Layer 10 of a small transformer language model trained on English Wikipedia (14 layers, counted from 0, width 64).
A neuron's activation on a vector x is SiLU(gate . x) times (in . x), where the dot is the dot product.

Input weights of the MLP neurons that the questions are about. A number n stands for (n - 500) times 0.00098.
n3 gate: 423,407,416,517,516,217,407,551,510,634,561,265,404,571,600,383,549,417,310,409,203,338,520,369,513,528,553,542,209,614,684,408,692,686,435,805,383,493,648,171,507,537,442,464,435,589,399,473,457,357,569,531,198,561,633,364,563,596,557,309,359,536,389,540
n11 gate: 638,356,496,621,613,433,782,723,323,529,453,599,669,431,554,567,576,269,594,304,620,431,464,503,675,511,608,578,530,575,572,368,617,597,523,513,688,609,371,711,592,299,171,573,438,636,363,730,613,231,261,445,531,656,606,519,460,540,610,530,736,513,656,350
n14 gate: 449,414,671,662,287,482,429,489,213,464,538,588,517,536,491,436,653,493,365,181,441,359,702,685,773,619,632,536,598,738,349,441,377,565,385,579,298,484,658,452,647,496,484,426,666,548,490,785,589,373,308,361,533,515,526,567,72,568,304,621,368,383,196,455
n15 gate: 515,400,357,641,407,259,369,483,329,433,661,453,456,198,486,269,568,537,453,651,468,415,646,436,417,367,675,764,482,629,519,313,634,427,553,278,481,785,403,186,357,510,322,375,589,641,478,749,722,718,555,277,279,471,738,660,550,483,422,437,493,419,716,590
n21 gate: 502,227,433,492,474,624,675,628,700,543,268,243,505,448,409,402,644,534,334,315,617,612,519,745,482,721,480,480,321,434,308,390,554,564,292,515,264,495,457,674,738,588,665,467,649,602,291,647,532,469,567,471,492,361,490,250,418,639,253,371,482,418,676,682
n25 gate: 651,470,812,501,592,596,325,477,416,674,601,568,486,338,425,362,652,547,487,544,397,567,98,615,441,546,441,312,301,604,531,501,420,415,476,663,567,405,357,544,784,486,531,752,807,288,674,667,524,492,512,318,368,371,402,389,152,292,538,246,387,368,298,740
n42 gate: 651,88,413,365,431,687,397,554,790,330,635,521,737,716,859,453,745,579,429,577,347,477,323,783,572,464,487,420,419,726,351,461,393,337,287,565,297,343,616,353,669,596,407,318,591,531,661,374,518,736,550,608,288,247,511,683,801,403,603,625,528,511,565,465
n50 gate: 685,283,591,596,484,442,512,622,563,882,448,788,370,557,767,621,427,513,566,337,511,251,841,603,428,559,559,529,645,767,581,548,439,450,806,539,476,607,302,468,394,142,347,487,491,485,632,377,554,486,374,371,500,675,455,623,453,553,533,335,600,421,669,438
n55 gate: 371,350,368,277,323,374,519,337,726,569,570,511,639,585,620,769,514,586,405,405,356,528,664,471,540,532,440,667,686,727,571,711,471,791,822,516,234,363,471,75,501,504,722,551,521,387,384,458,537,270,330,410,338,623,421,508,445,606,542,368,491,630,582,609
n56 gate: 511,565,421,555,527,403,530,343,419,593,333,457,543,558,325,512,425,511,150,426,700,512,468,519,520,472,674,378,327,589,815,722,488,736,451,443,429,569,712,551,705,572,673,517,373,408,500,478,149,215,608,561,710,312,581,388,218,563,499,418,610,736,425,444
n79 gate: 502,224,698,671,367,180,277,522,554,767,485,599,551,480,344,521,379,587,366,595,382,336,396,410,706,769,512,549,673,669,495,510,523,458,531,598,329,429,422,362,530,429,429,372,546,864,396,733,420,474,509,441,439,474,419,531,564,443,336,527,102,536,461,339
n91 gate: 489,569,588,474,510,385,232,155,814,612,339,516,566,463,304,199,491,467,787,506,641,566,328,582,757,499,486,492,626,502,680,516,436,640,292,500,520,504,512,419,517,733,440,680,553,367,510,395,571,486,765,574,414,440,368,448,666,324,617,392,184,597,676,170
n105 gate: 519,543,647,246,303,454,546,535,663,720,483,616,350,603,413,617,371,326,707,492,565,516,282,440,637,347,436,571,573,610,487,584,580,528,412,627,531,493,565,516,405,897,315,526,335,599,710,497,259,532,316,268,413,418,786,642,302,449,551,466,465,353,393,328
n115 gate: 472,636,284,408,641,356,288,337,478,551,363,378,288,489,789,468,668,699,713,436,527,534,430,422,509,534,255,242,516,560,470,536,679,568,226,576,481,497,528,577,625,185,654,548,529,537,536,408,468,584,537,725,640,394,511,245,378,668,438,618,817,446,363,706
n117 gate: 340,322,391,427,690,372,343,526,430,543,465,791,497,443,293,429,634,746,576,256,393,574,482,581,235,503,715,240,623,404,518,473,563,506,502,468,399,556,652,406,511,540,659,462,635,427,366,599,683,395,407,339,459,347,539,468,318,617,650,665,374,276,555,569
n122 gate: 543,683,691,416,508,556,423,537,377,443,430,400,337,450,694,471,370,282,689,498,704,252,461,857,484,418,543,504,544,561,440,295,555,743,243,711,436,590,232,470,544,480,435,402,574,541,590,468,464,779,427,394,234,339,446,646,405,429,576,740,378,339,619,511
n133 gate: 616,265,552,475,696,445,324,381,774,493,631,381,440,372,358,582,516,274,352,440,255,527,489,494,810,626,452,425,709,567,169,494,503,367,380,381,388,746,672,558,773,475,584,356,661,471,325,400,517,615,627,621,553,549,361,602,463,633,219,544,335,434,558,523
n136 gate: 270,466,406,377,466,559,582,389,743,771,477,440,362,337,512,399,330,550,232,514,542,474,721,384,689,224,581,478,346,588,303,543,336,352,563,705,455,515,423,593,671,589,567,422,612,434,670,463,508,396,670,565,868,287,452,163,676,489,481,602,508,464,661,734
n147 gate: 432,371,615,623,403,294,543,569,370,388,516,478,532,635,331,311,276,138,496,467,501,507,376,478,630,278,578,381,429,434,455,308,577,517,423,559,467,651,508,554,478,329,755,252,439,469,676,594,509,488,269,540,443,423,720,589,317,192,474,430,565,867,507,646
n150 gate: 637,662,436,210,253,783,607,618,169,577,368,534,553,497,542,411,555,722,361,409,454,624,478,341,453,331,485,596,412,735,330,404,317,514,400,339,565,640,319,518,779,293,484,631,595,338,532,351,325,528,445,416,626,202,343,679,543,487,533,472,505,232,338,569
n155 gate: 364,299,549,389,290,552,400,526,558,494,444,495,403,412,392,540,432,405,554,320,392,629,800,320,355,657,591,304,686,580,563,479,330,388,528,665,660,564,402,551,450,641,396,307,514,464,656,431,364,588,385,420,685,546,454,477,181,301,546,607,485,203,716,473
n157 gate: 604,359,763,393,555,536,605,727,585,612,454,449,828,396,706,237,622,933,362,459,435,545,428,341,468,884,705,526,412,453,572,228,494,484,425,485,434,526,472,445,565,219,586,363,279,685,395,525,627,625,396,429,444,588,718,337,554,394,553,414,772,701,592,496
n163 gate: 207,447,402,804,652,435,789,366,550,592,478,578,365,438,535,609,657,778,33,637,974,673,632,568,508,393,349,447,497,664,624,432,591,592,552,510,400,484,396,155,481,542,377,496,338,534,401,411,664,247,460,462,358,307,518,626,272,528,457,286,438,405,352,870
n172 gate: 241,222,606,244,429,588,678,299,253,677,546,683,427,432,550,504,448,396,584,599,597,604,527,732,452,458,480,440,533,528,530,490,289,540,592,607,742,559,269,573,476,194,393,632,392,810,506,679,172,527,451,630,773,495,482,445,380,675,471,455,251,369,537,443
n177 gate: 593,272,259,409,611,575,260,376,535,460,506,662,492,620,664,599,493,441,568,726,497,750,352,470,333,447,612,572,679,434,487,601,308,767,462,394,287,449,192,338,573,443,535,255,483,510,640,474,314,316,388,696,115,437,503,549,222,316,472,387,666,718,453,517
n181 gate: 733,339,618,571,372,469,346,592,844,568,748,499,491,377,469,444,544,490,494,297,542,648,564,203,561,233,550,420,303,437,415,572,416,383,612,355,335,509,269,651,491,355,735,604,487,369,393,360,375,340,405,381,446,541,428,659,489,358,585,539,608,527,483,585
n182 gate: 388,455,587,538,156,479,661,231,512,536,637,465,577,553,355,595,440,611,811,548,619,389,323,274,671,560,393,591,462,297,454,576,340,185,456,468,443,391,637,436,366,556,567,506,617,588,318,579,710,740,393,223,861,446,357,611,276,214,284,299,584,251,547,682
n190 gate: 523,635,538,272,239,604,633,656,461,445,730,365,619,529,435,554,525,799,258,685,636,373,371,235,564,532,432,383,408,285,552,481,565,495,529,593,443,526,687,543,667,403,624,473,342,444,526,723,368,776,474,343,589,238,277,352,547,395,468,564,766,712,359,687
n3 in: 369,578,462,358,510,438,545,461,572,417,485,663,524,434,487,529,635,500,462,725,612,397,338,520,409,469,418,406,437,319,567,734,531,485,410,345,526,685,566,324,329,263,328,293,399,385,479,512,612,339,514,558,421,593,672,588,459,259,623,438,630,532,345,377
n11 in: 524,543,614,606,435,648,454,464,452,598,486,396,564,445,482,396,528,227,537,462,538,382,438,697,553,789,378,446,516,482,587,464,487,606,310,771,536,508,668,388,636,516,417,225,449,479,400,558,455,549,564,200,496,721,601,627,610,535,646,771,593,635,495,648
n14 in: 584,438,561,620,342,626,871,345,518,446,547,375,512,365,739,630,624,513,455,414,694,472,645,689,636,395,618,541,543,627,405,481,474,499,475,460,472,298,434,391,453,521,685,555,575,412,506,628,479,461,614,278,299,498,330,526,519,390,528,505,481,396,244,524
n15 in: 624,463,248,466,572,568,474,564,564,418,585,652,600,349,448,494,582,572,565,564,367,714,531,463,402,350,691,710,471,201,528,389,473,588,380,796,446,452,618,712,660,467,522,471,218,408,303,659,494,292,550,494,600,466,745,492,507,607,634,385,302,609,460,364
n21 in: 592,285,482,568,550,621,586,434,412,484,205,497,723,512,522,504,474,410,453,605,470,465,395,725,558,473,737,230,497,670,487,700,572,652,347,516,641,615,557,493,598,489,299,531,307,728,573,418,557,408,703,449,420,442,813,582,246,372,536,478,429,511,569,585
n25 in: 681,619,640,405,494,152,297,419,542,438,411,474,572,496,526,579,470,562,447,294,372,482,252,393,395,508,412,780,340,653,677,416,362,631,455,531,643,639,454,314,394,552,450,469,587,224,687,333,573,468,604,524,450,583,407,352,511,247,599,697,283,381,480,620
n42 in: 519,582,649,416,318,208,643,343,417,480,542,686,424,349,561,488,492,580,551,266,750,553,510,361,371,525,599,502,414,246,413,339,473,673,838,534,400,700,266,524,478,383,609,751,505,608,316,436,824,293,427,663,435,568,460,569,594,505,593,665,522,688,494,477
n50 in: 622,385,508,563,393,488,391,487,681,712,625,464,412,890,663,475,481,711,505,643,282,454,703,511,502,681,466,293,492,528,445,345,935,384,753,418,716,561,483,459,608,542,517,432,410,593,685,520,386,517,476,496,601,552,538,580,401,405,451,542,151,327,613,539
n55 in: 388,304,474,500,427,160,384,696,673,515,432,245,433,356,273,576,633,526,651,242,525,737,426,615,299,359,502,561,742,404,546,390,453,373,626,517,623,431,354,582,366,467,576,614,535,555,563,693,448,737,287,319,375,520,396,553,666,544,503,480,563,455,440,403
n56 in: 435,605,414,446,442,307,442,500,617,344,689,588,347,236,295,309,617,584,506,540,482,159,437,365,525,525,430,482,407,526,595,548,531,307,667,735,726,588,407,590,710,409,306,394,575,474,548,422,270,580,357,482,544,561,609,521,610,428,616,484,483,526,765,384
n79 in: 481,611,578,346,311,337,411,441,436,450,442,483,632,524,535,683,611,236,549,632,290,601,343,387,423,723,370,389,585,693,297,519,303,333,330,531,485,660,712,704,441,524,348,622,584,495,459,433,636,385,624,140,558,438,624,368,549,530,555,444,418,545,401,441
n91 in: 180,418,563,555,277,555,318,387,616,572,318,573,568,302,604,204,464,586,648,776,521,638,582,473,514,528,665,387,658,559,649,598,575,421,616,335,477,168,626,488,595,449,447,481,387,501,574,551,481,595,383,370,446,472,373,623,436,386,465,312,498,599,434,621
n105 in: 654,420,423,319,445,505,276,518,692,493,576,469,300,451,432,700,433,340,575,409,570,637,301,552,440,515,549,713,824,518,276,848,442,502,507,507,324,536,639,720,469,667,432,454,323,345,402,620,346,583,503,437,590,466,543,642,345,385,511,567,366,575,283,465
n115 in: 516,427,302,649,510,474,519,425,543,485,637,381,174,278,410,579,387,507,503,413,255,542,523,312,628,626,548,463,582,376,637,448,405,422,468,564,407,467,411,435,607,440,461,391,372,756,370,704,502,482,788,540,288,829,557,412,301,571,522,305,521,396,551,436
n117 in: 643,395,441,474,444,340,332,596,374,745,579,499,662,513,344,465,404,289,401,487,625,630,456,464,486,563,541,641,542,690,528,562,478,528,493,306,622,400,514,614,323,394,417,381,573,322,358,691,276,786,461,651,519,446,329,491,462,699,346,461,444,390,328,374
n122 in: 512,462,435,635,477,569,599,553,419,392,539,416,681,399,535,550,697,636,573,649,593,422,448,440,605,345,563,412,549,319,572,145,512,622,296,447,596,606,524,451,695,586,370,394,535,563,559,515,273,402,757,323,264,647,503,634,340,504,660,500,439,552,521,565
n133 in: 593,530,557,444,574,436,819,327,580,463,503,456,439,742,343,569,486,405,128,376,583,411,531,454,615,496,360,392,467,425,601,368,672,507,465,507,567,471,388,399,567,559,530,448,439,424,653,471,785,603,464,616,452,542,438,436,550,427,404,642,611,420,440,309
n136 in: 669,614,553,529,489,428,341,490,556,393,626,664,341,637,561,678,492,550,511,913,654,489,534,557,514,507,612,685,595,531,735,427,391,449,531,408,614,374,643,273,552,498,712,386,436,696,413,499,578,707,422,393,569,278,615,498,424,555,565,567,484,527,442,193
n147 in: 233,347,556,319,376,288,619,535,478,429,371,476,726,617,515,691,309,476,646,529,484,576,529,430,326,450,374,390,565,628,477,318,514,393,545,406,688,442,477,727,399,722,434,576,375,796,657,403,257,583,416,424,396,566,283,624,519,674,423,468,190,499,343,565
n150 in: 601,594,726,492,443,512,483,696,447,455,658,626,613,362,492,493,375,298,793,348,553,450,672,441,766,463,402,590,502,224,574,567,536,453,581,709,367,405,710,533,584,582,205,525,651,627,382,473,618,579,735,575,295,445,409,552,384,393,589,230,668,440,487,423
n155 in: 576,519,566,422,922,500,358,605,667,625,637,532,310,416,456,306,533,492,515,533,485,656,309,646,329,647,655,563,305,312,375,458,429,461,593,511,365,561,657,617,497,459,633,580,522,414,325,622,415,495,418,580,405,436,272,405,315,645,389,483,335,432,676,488
n157 in: 607,483,635,556,610,425,798,403,646,787,614,524,393,511,537,577,327,213,352,465,332,520,658,349,399,486,352,720,552,533,627,439,499,598,495,409,599,551,264,427,436,516,536,396,484,415,534,699,616,448,519,605,625,565,515,623,467,516,563,509,521,568,703,169
n163 in: 678,534,539,610,251,472,402,749,467,442,562,680,531,512,625,529,448,25,496,310,488,368,585,381,699,594,514,442,581,472,504,349,568,349,310,399,605,510,446,332,360,382,622,378,545,289,608,514,471,484,455,499,523,805,534,287,622,403,384,562,514,758,702,618
n172 in: 669,828,298,478,497,489,493,427,508,595,515,428,379,431,502,381,672,577,654,510,440,629,247,337,388,529,441,302,485,420,533,535,545,521,466,324,128,446,599,637,741,569,538,573,541,501,219,525,462,333,697,612,601,320,757,472,623,622,672,400,400,505,453,385
n177 in: 375,596,291,500,658,546,387,792,597,454,508,399,590,495,460,306,433,339,394,513,479,332,416,420,804,798,530,297,278,556,569,463,254,678,315,582,553,655,473,540,524,562,629,620,286,576,532,560,478,348,559,553,387,491,612,541,631,457,523,293,505,555,305,458
n181 in: 549,346,437,548,211,559,405,522,630,538,541,471,406,159,460,574,557,405,360,590,564,634,428,514,677,627,357,286,416,365,464,412,454,462,654,386,318,736,573,370,495,346,785,361,497,509,611,293,700,443,645,375,480,487,419,683,501,343,551,705,593,568,482,590
n182 in: 547,343,604,367,428,655,559,202,614,526,776,571,431,657,510,507,517,669,461,788,475,250,584,446,404,511,556,329,502,263,532,629,487,747,292,567,659,323,797,543,516,399,452,463,432,654,412,395,643,352,492,537,580,657,315,395,489,265,348,427,403,450,295,374
n190 in: 362,502,400,306,563,401,963,403,675,811,674,413,476,270,789,589,546,472,245,518,585,502,553,484,586,425,292,469,535,454,571,558,810,520,636,503,483,531,430,507,492,397,556,559,679,490,725,399,573,453,609,501,458,320,539,547,659,422,417,458,690,563,634,202

Each question shows a token from some text and the vector x that enters the MLP there. A number n stands for (n - 500) times 0.0057.

"s": 509,492,418,698,472,474,572,382,270,430,553,449,395,562,566,395,221,625,446,438,561,563,414,471,369,579,529,554,399,495,537,545,615,465,473,572,603,296,448,598,318,496,486,478,479,517,456,631,497,550,449,447,584,733,300,357,462,411,630,581,457,586,401,375
Which neuron lights up most? n182

"h": 523,392,443,593,464,487,526,538,521,566,522,512,542,574,530,467,351,643,590,470,536,525,592,570,552,487,672,749,454,294,415,490,405,412,657,546,592,409,605,488,353,543,515,414,554,537,473,245,555,617,498,640,588,397,462,539,643,450,813,740,439,501,546,483
Which neuron fires most, and how strongly? n42, at about 0.7

",": 507,491,288,470,538,394,409,588,466,471,490,498,519,447,524,589,231,499,319,324,386,566,487,329,530,558,435,517,485,402,438,548,510,434,374,496,666,597,614,494,556,389,582,434,546,375,489,481,552,435,757,537,491,576,506,426,577,637,323,585,537,446,792,620
Which neuron fires most, and how strongly? n115, at about 0.75

"p": 547,440,471,505,534,460,570,378,512,407,522,537,393,348,526,308,381,662,620,546,450,415,531,509,484,478,562,497,542,667,381,526,188,474,462,514,406,371,571,558,455,520,476,493,757,520,272,365,813,262,512,463,372,387,462,547,682,412,704,500,487,374,454,315
Which neuron fires most, and how strongly? n42, at about 1

" C": 469,464,510,532,412,550,404,638,594,356,462,527,469,598,534,448,372,413,424,473,490,484,465,522,565,422,394,640,597,400,350,514,467,399,461,428,576,426,639,511,303,300,471,498,436,422,632,627,604,419,579,567,525,577,680,544,502,508,848,457,463,326,452,437
Which two neurons fire most, strongest first? n105, n190

"pl": 623,585,567,630,610,464,523,550,411,609,445,492,567,561,504,622,477,748,534,782,467,636,622,400,682,506,676,425,456,396,535,544,547,454,284,457,459,641,414,399,300,546,453,566,566,519,438,522,733,564,553,253,569,507,726,539,616,780,691,521,592,441,379,328
Which neuron lights up most? n15

"U": 473,499,547,417,483,645,418,621,421,344,354,338,596,392,596,545,246,477,526,310,401,525,628,450,470,600,661,405,475,420,513,332,532,390,615,543,414,477,541,693,512,598,466,452,511,438,423,374,623,467,578,591,573,455,395,607,401,484,702,497,476,536,707,520
Which neuron lights up most? n155

" |": 521,436,404,459,477,473,550,589,474,430,419,366,422,470,500,489,120,473,443,468,482,411,501,470,507,579,469,541,572,490,374,528,485,472,549,484,494,749,543,447,506,601,565,487,456,537,478,487,651,486,476,442,449,647,406,507,579,618,463,585,514,433,418,445
Which neuron lights up most? n133

"A": 515,518,402,436,512,533,487,586,522,548,339,366,592,332,491,556,225,437,560,355,422,425,679,447,298,596,564,365,483,481,488,413,606,390,561,421,485,399,583,546,330,678,509,362,592,407,352,336,568,541,522,558,601,464,419,527,392,573,583,324,380,528,710,423
Which two neurons fire most, strongest first? n155, n117

"1": 646,488,469,490,472,389,589,568,391,253,452,457,467,398,654,459,256,408,480,516,537,532,451,457,463,599,568,563,387,403,391,672,422,542,646,394,489,476,664,464,373,590,572,522,449,478,546,337,541,372,499,490,523,448,509,669,547,565,253,615,424,421,508,510
Which neuron lights up most? n115

"a": 480,363,620,612,453,437,406,491,538,623,506,467,375,474,401,657,338,325,421,529,573,455,543,591,669,473,435,483,394,343,329,509,630,426,423,443,487,460,316,504,359,479,378,416,476,390,416,443,513,461,461,561,485,516,410,555,572,444,817,553,599,572,609,345
Which neuron lights up most? n181

"ub": 550,572,406,487,411,595,490,685,432,646,575,430,607,396,550,539,307,654,470,388,449,317,431,538,525,323,476,446,505,439,434,602,574,609,482,538,526,429,407,534,330,462,624,573,443,317,478,375,775,512,486,595,368,408,527,630,503,441,749,477,493,537,401,321
Which two neurons fire most, strongest first? n150, n181

" (": 368,557,343,507,523,448,435,672,467,278,436,440,480,512,530,537,220,479,500,556,601,269,463,529,618,592,501,480,586,507,501,663,626,676,453,633,549,400,602,369,434,504,559,517,447,538,496,279,477,613,482,497,401,653,447,580,577,570,389,579,390,339,495,531
Which three neurons fire most, strongest first? n157, n172, n15

"um": 450,649,595,656,628,528,452,494,246,456,479,370,815,599,487,540,307,464,796,494,175,500,450,685,562,577,538,449,418,426,324,429,498,447,461,457,495,460,459,554,633,490,495,340,523,512,549,695,543,391,439,428,666,622,491,463,570,441,621,677,578,471,605,503
Which neuron lights up most? n11

"av": 521,409,431,353,531,488,725,463,206,507,677,500,468,566,671,387,326,674,629,509,567,445,482,554,424,617,662,368,461,268,365,388,814,344,535,509,608,467,377,627,408,467,569,323,502,504,372,521,498,570,552,576,436,449,342,577,561,576,659,403,437,384,447,455
Which neuron fires most, and how strongly? n190, at about 0.3

"ar": 483,323,289,368,439,543,478,442,468,456,504,444,479,250,590,609,490,549,438,479,468,451,513,492,552,484,545,496,520,196,419,498,499,386,519,679,405,511,455,594,516,502,414,378,449,741,593,491,732,291,511,526,263,539,529,730,594,478,779,392,553,478,553,413
Which neuron fires most, and how strongly? n42, at about 1.2

"ess": 503,493,417,539,498,626,516,379,236,594,707,539,436,364,539,448,408,420,481,258,466,492,611,438,627,520,523,479,270,413,455,539,488,616,438,553,506,567,630,636,380,668,457,760,609,676,466,511,597,544,592,414,399,431,392,615,820,425,659,591,375,392,478,708
Which neuron lights up most? n150

"he": 570,412,356,580,543,373,439,513,552,378,509,428,624,443,275,480,383,425,537,431,533,251,615,651,566,590,609,484,596,407,392,497,627,443,639,578,690,488,595,722,361,501,364,559,447,375,494,299,539,428,422,477,394,496,406,369,518,290,756,569,318,502,558,534
Which neuron lights up most? n172

"-": 346,523,380,540,349,383,441,579,512,461,263,405,528,498,570,496,275,624,599,573,453,286,469,343,592,363,538,438,520,409,374,633,561,476,500,451,688,264,666,407,401,431,579,649,389,564,485,208,614,532,534,684,407,447,538,429,521,516,512,476,482,451,527,457
Which neuron lights up most? n91

"ard": 496,364,541,530,467,603,494,496,424,459,685,558,465,451,408,385,211,627,503,576,398,418,516,502,462,589,544,491,372,441,470,468,494,590,470,539,486,421,415,563,172,713,471,492,489,568,621,326,614,441,524,548,391,545,481,412,453,588,660,510,474,517,498,565
Which neuron fires most, and how strongly? n190, at about 0.13

"ise": 360,646,454,500,512,544,572,549,429,403,731,402,624,337,451,603,282,362,661,488,356,475,635,543,492,641,489,479,610,423,482,589,398,466,458,462,492,301,387,522,400,686,657,537,456,548,564,613,512,414,373,492,508,695,484,565,436,574,685,418,524,477,440,451
Which neuron lights up most? n55

" W": 513,437,503,592,555,519,462,580,518,376,623,469,467,491,586,526,331,554,298,418,593,512,468,565,598,516,489,433,608,418,345,483,598,608,505,370,522,505,595,607,421,455,553,537,599,506,513,616,642,552,430,386,563,595,482,520,636,574,853,503,427,401,460,647
Which two neurons fire most, strongest first? n56, n181

"n": 654,519,419,583,509,480,574,495,587,392,476,471,553,554,528,425,237,514,561,618,519,542,623,537,452,660,438,447,493,546,564,523,201,429,406,340,613,286,448,478,353,553,483,529,644,576,393,567,595,635,466,628,488,433,557,466,500,509,684,663,591,399,534,461
Which neuron fires most, and how strongly? n190, at about 0.19

" National": 434,374,466,525,576,560,587,532,622,498,360,482,531,448,597,409,272,604,519,360,502,402,421,589,489,620,658,511,490,394,434,429,503,391,383,504,357,404,589,517,214,648,527,574,701,689,646,613,624,353,341,501,359,492,606,466,481,809,552,426,335,447,627,535
Which neuron lights up most? n21

" ": 424,325,323,434,498,583,367,522,533,507,361,541,382,487,473,508,241,392,365,448,398,443,407,499,427,536,392,386,579,299,516,697,515,535,588,405,626,394,472,470,360,479,602,466,517,498,437,255,564,469,444,404,491,463,543,552,546,473,293,492,405,416,495,377
Which neuron fires most, and how strongly? n122, at about 0.27

"or": 545,384,523,629,340,375,455,451,588,489,543,475,540,330,540,707,373,671,524,547,499,447,480,596,426,721,488,749,560,527,427,500,571,494,355,546,336,385,409,667,350,631,267,562,581,529,462,718,719,323,366,461,437,602,691,554,442,632,593,319,257,381,610,420
Which neuron fires most, and how strongly? n79, at about 1.9

"ed": 488,549,326,597,517,450,612,600,454,433,508,325,578,549,597,478,362,690,477,597,660,487,358,450,383,543,582,662,439,402,285,568,670,723,639,524,287,401,466,515,358,672,547,437,527,433,534,465,495,394,561,308,413,507,287,158,535,609,456,193,560,694,538,383
Which neuron fires most, and how strongly? n190, at about 0.8

" up": 575,373,284,513,355,508,533,486,321,236,564,242,667,461,366,482,424,598,410,513,659,306,349,464,306,391,564,528,410,380,356,524,574,638,282,493,399,357,756,624,360,531,561,453,413,426,549,364,613,465,525,438,422,543,350,608,512,552,484,458,378,573,770,293
Which neuron lights up most? n182

"ad": 466,349,402,559,527,523,611,412,531,471,322,489,452,430,587,326,338,521,603,597,436,330,597,512,386,479,830,397,548,342,458,389,441,568,369,523,481,286,507,483,308,777,463,652,537,347,631,392,567,444,538,454,574,432,432,217,596,508,543,441,575,550,359,465
Which neuron lights up most? n91

"6": 577,479,340,477,409,432,396,543,444,316,372,622,479,341,496,512,237,499,350,447,435,740,487,472,512,641,501,457,595,327,442,545,471,573,516,569,441,479,510,480,329,465,489,481,556,487,431,360,602,420,524,509,634,477,513,806,455,531,345,537,401,428,662,505
Which neuron lights up most? n155

"ear": 569,517,478,593,422,495,529,566,546,435,644,474,761,431,541,367,331,603,656,645,434,438,562,475,458,562,397,371,519,377,468,420,558,618,455,588,544,331,456,416,164,614,527,584,631,601,487,469,630,508,597,508,515,596,467,343,521,416,736,467,423,640,513,587
Which neuron fires most, and how strongly? n182, at about 0.4

" L": 401,332,444,531,545,464,456,663,579,445,524,469,451,472,513,474,411,562,360,555,517,662,577,542,519,584,510,453,604,419,317,524,461,436,507,333,515,450,548,669,548,435,511,597,506,514,495,497,612,580,513,525,423,586,442,357,455,605,893,587,423,500,527,560
Which neuron lights up most? n181

"–": 466,302,334,471,543,368,456,528,489,429,391,269,403,602,474,525,203,548,470,486,356,393,467,430,613,468,670,426,414,450,426,698,561,520,393,510,562,419,632,499,487,510,573,543,404,538,558,353,635,427,592,621,431,511,463,673,521,579,386,490,497,427,549,627
Which neuron fires most, and how strongly? n115, at about 0.29

";": 503,340,422,580,570,562,486,531,322,398,416,454,491,570,607,531,214,641,382,599,418,606,457,496,534,478,324,374,669,470,534,478,537,285,638,544,421,652,546,348,568,594,481,555,675,557,537,462,704,496,408,420,521,413,538,527,623,679,425,612,441,613,415,325
Which two neurons fire most, strongest first? n79, n133

" E": 514,367,423,476,639,544,434,664,523,408,425,506,509,432,465,536,441,499,541,457,581,485,592,549,589,498,467,591,545,432,430,523,701,476,539,446,681,493,695,516,508,548,461,373,550,473,614,599,515,501,489,596,575,547,365,503,460,577,894,691,406,544,535,470
Which neuron lights up most? n11

"ah": 514,409,444,599,515,616,541,605,469,634,566,437,432,533,458,509,233,593,486,461,499,515,550,581,566,465,645,752,497,415,511,392,456,532,735,507,519,409,587,614,377,755,505,440,416,409,498,254,680,537,486,506,463,418,566,485,449,406,662,491,453,550,703,379
Which neuron lights up most? n136

"9": 546,491,473,537,411,374,550,634,530,250,339,393,518,444,620,567,255,538,392,478,533,591,612,467,474,656,466,442,498,370,326,519,513,537,444,555,603,451,354,341,285,513,439,532,419,549,399,442,545,396,433,513,568,585,379,782,535,586,320,512,442,475,489,553
Which neuron lights up most? n163

"ev": 508,430,468,359,462,428,611,486,385,559,483,301,443,697,559,513,346,691,483,322,479,362,473,682,358,503,547,516,555,456,539,386,514,424,494,358,615,508,446,652,237,671,530,359,559,567,446,360,614,555,423,540,477,515,557,517,620,530,736,484,597,431,824,576
Which neuron lights up most? n50

"7": 681,478,364,514,453,473,606,753,539,322,469,537,436,452,543,533,213,561,399,506,359,564,545,566,507,694,582,605,495,440,512,468,498,490,474,495,617,431,395,447,439,542,449,411,386,543,446,459,576,512,473,547,537,597,546,818,463,555,376,618,733,419,470,495
Which two neurons fire most, strongest first? n157, n172

"up": 562,472,460,623,412,509,548,565,324,575,440,290,598,401,534,514,354,535,417,514,482,384,482,593,513,496,581,459,500,337,615,539,591,505,426,547,627,441,450,391,515,643,520,487,465,502,412,464,738,409,508,534,459,427,531,430,338,329,832,538,415,585,636,334
Which neuron fires most, and how strongly? n122, at about 0.36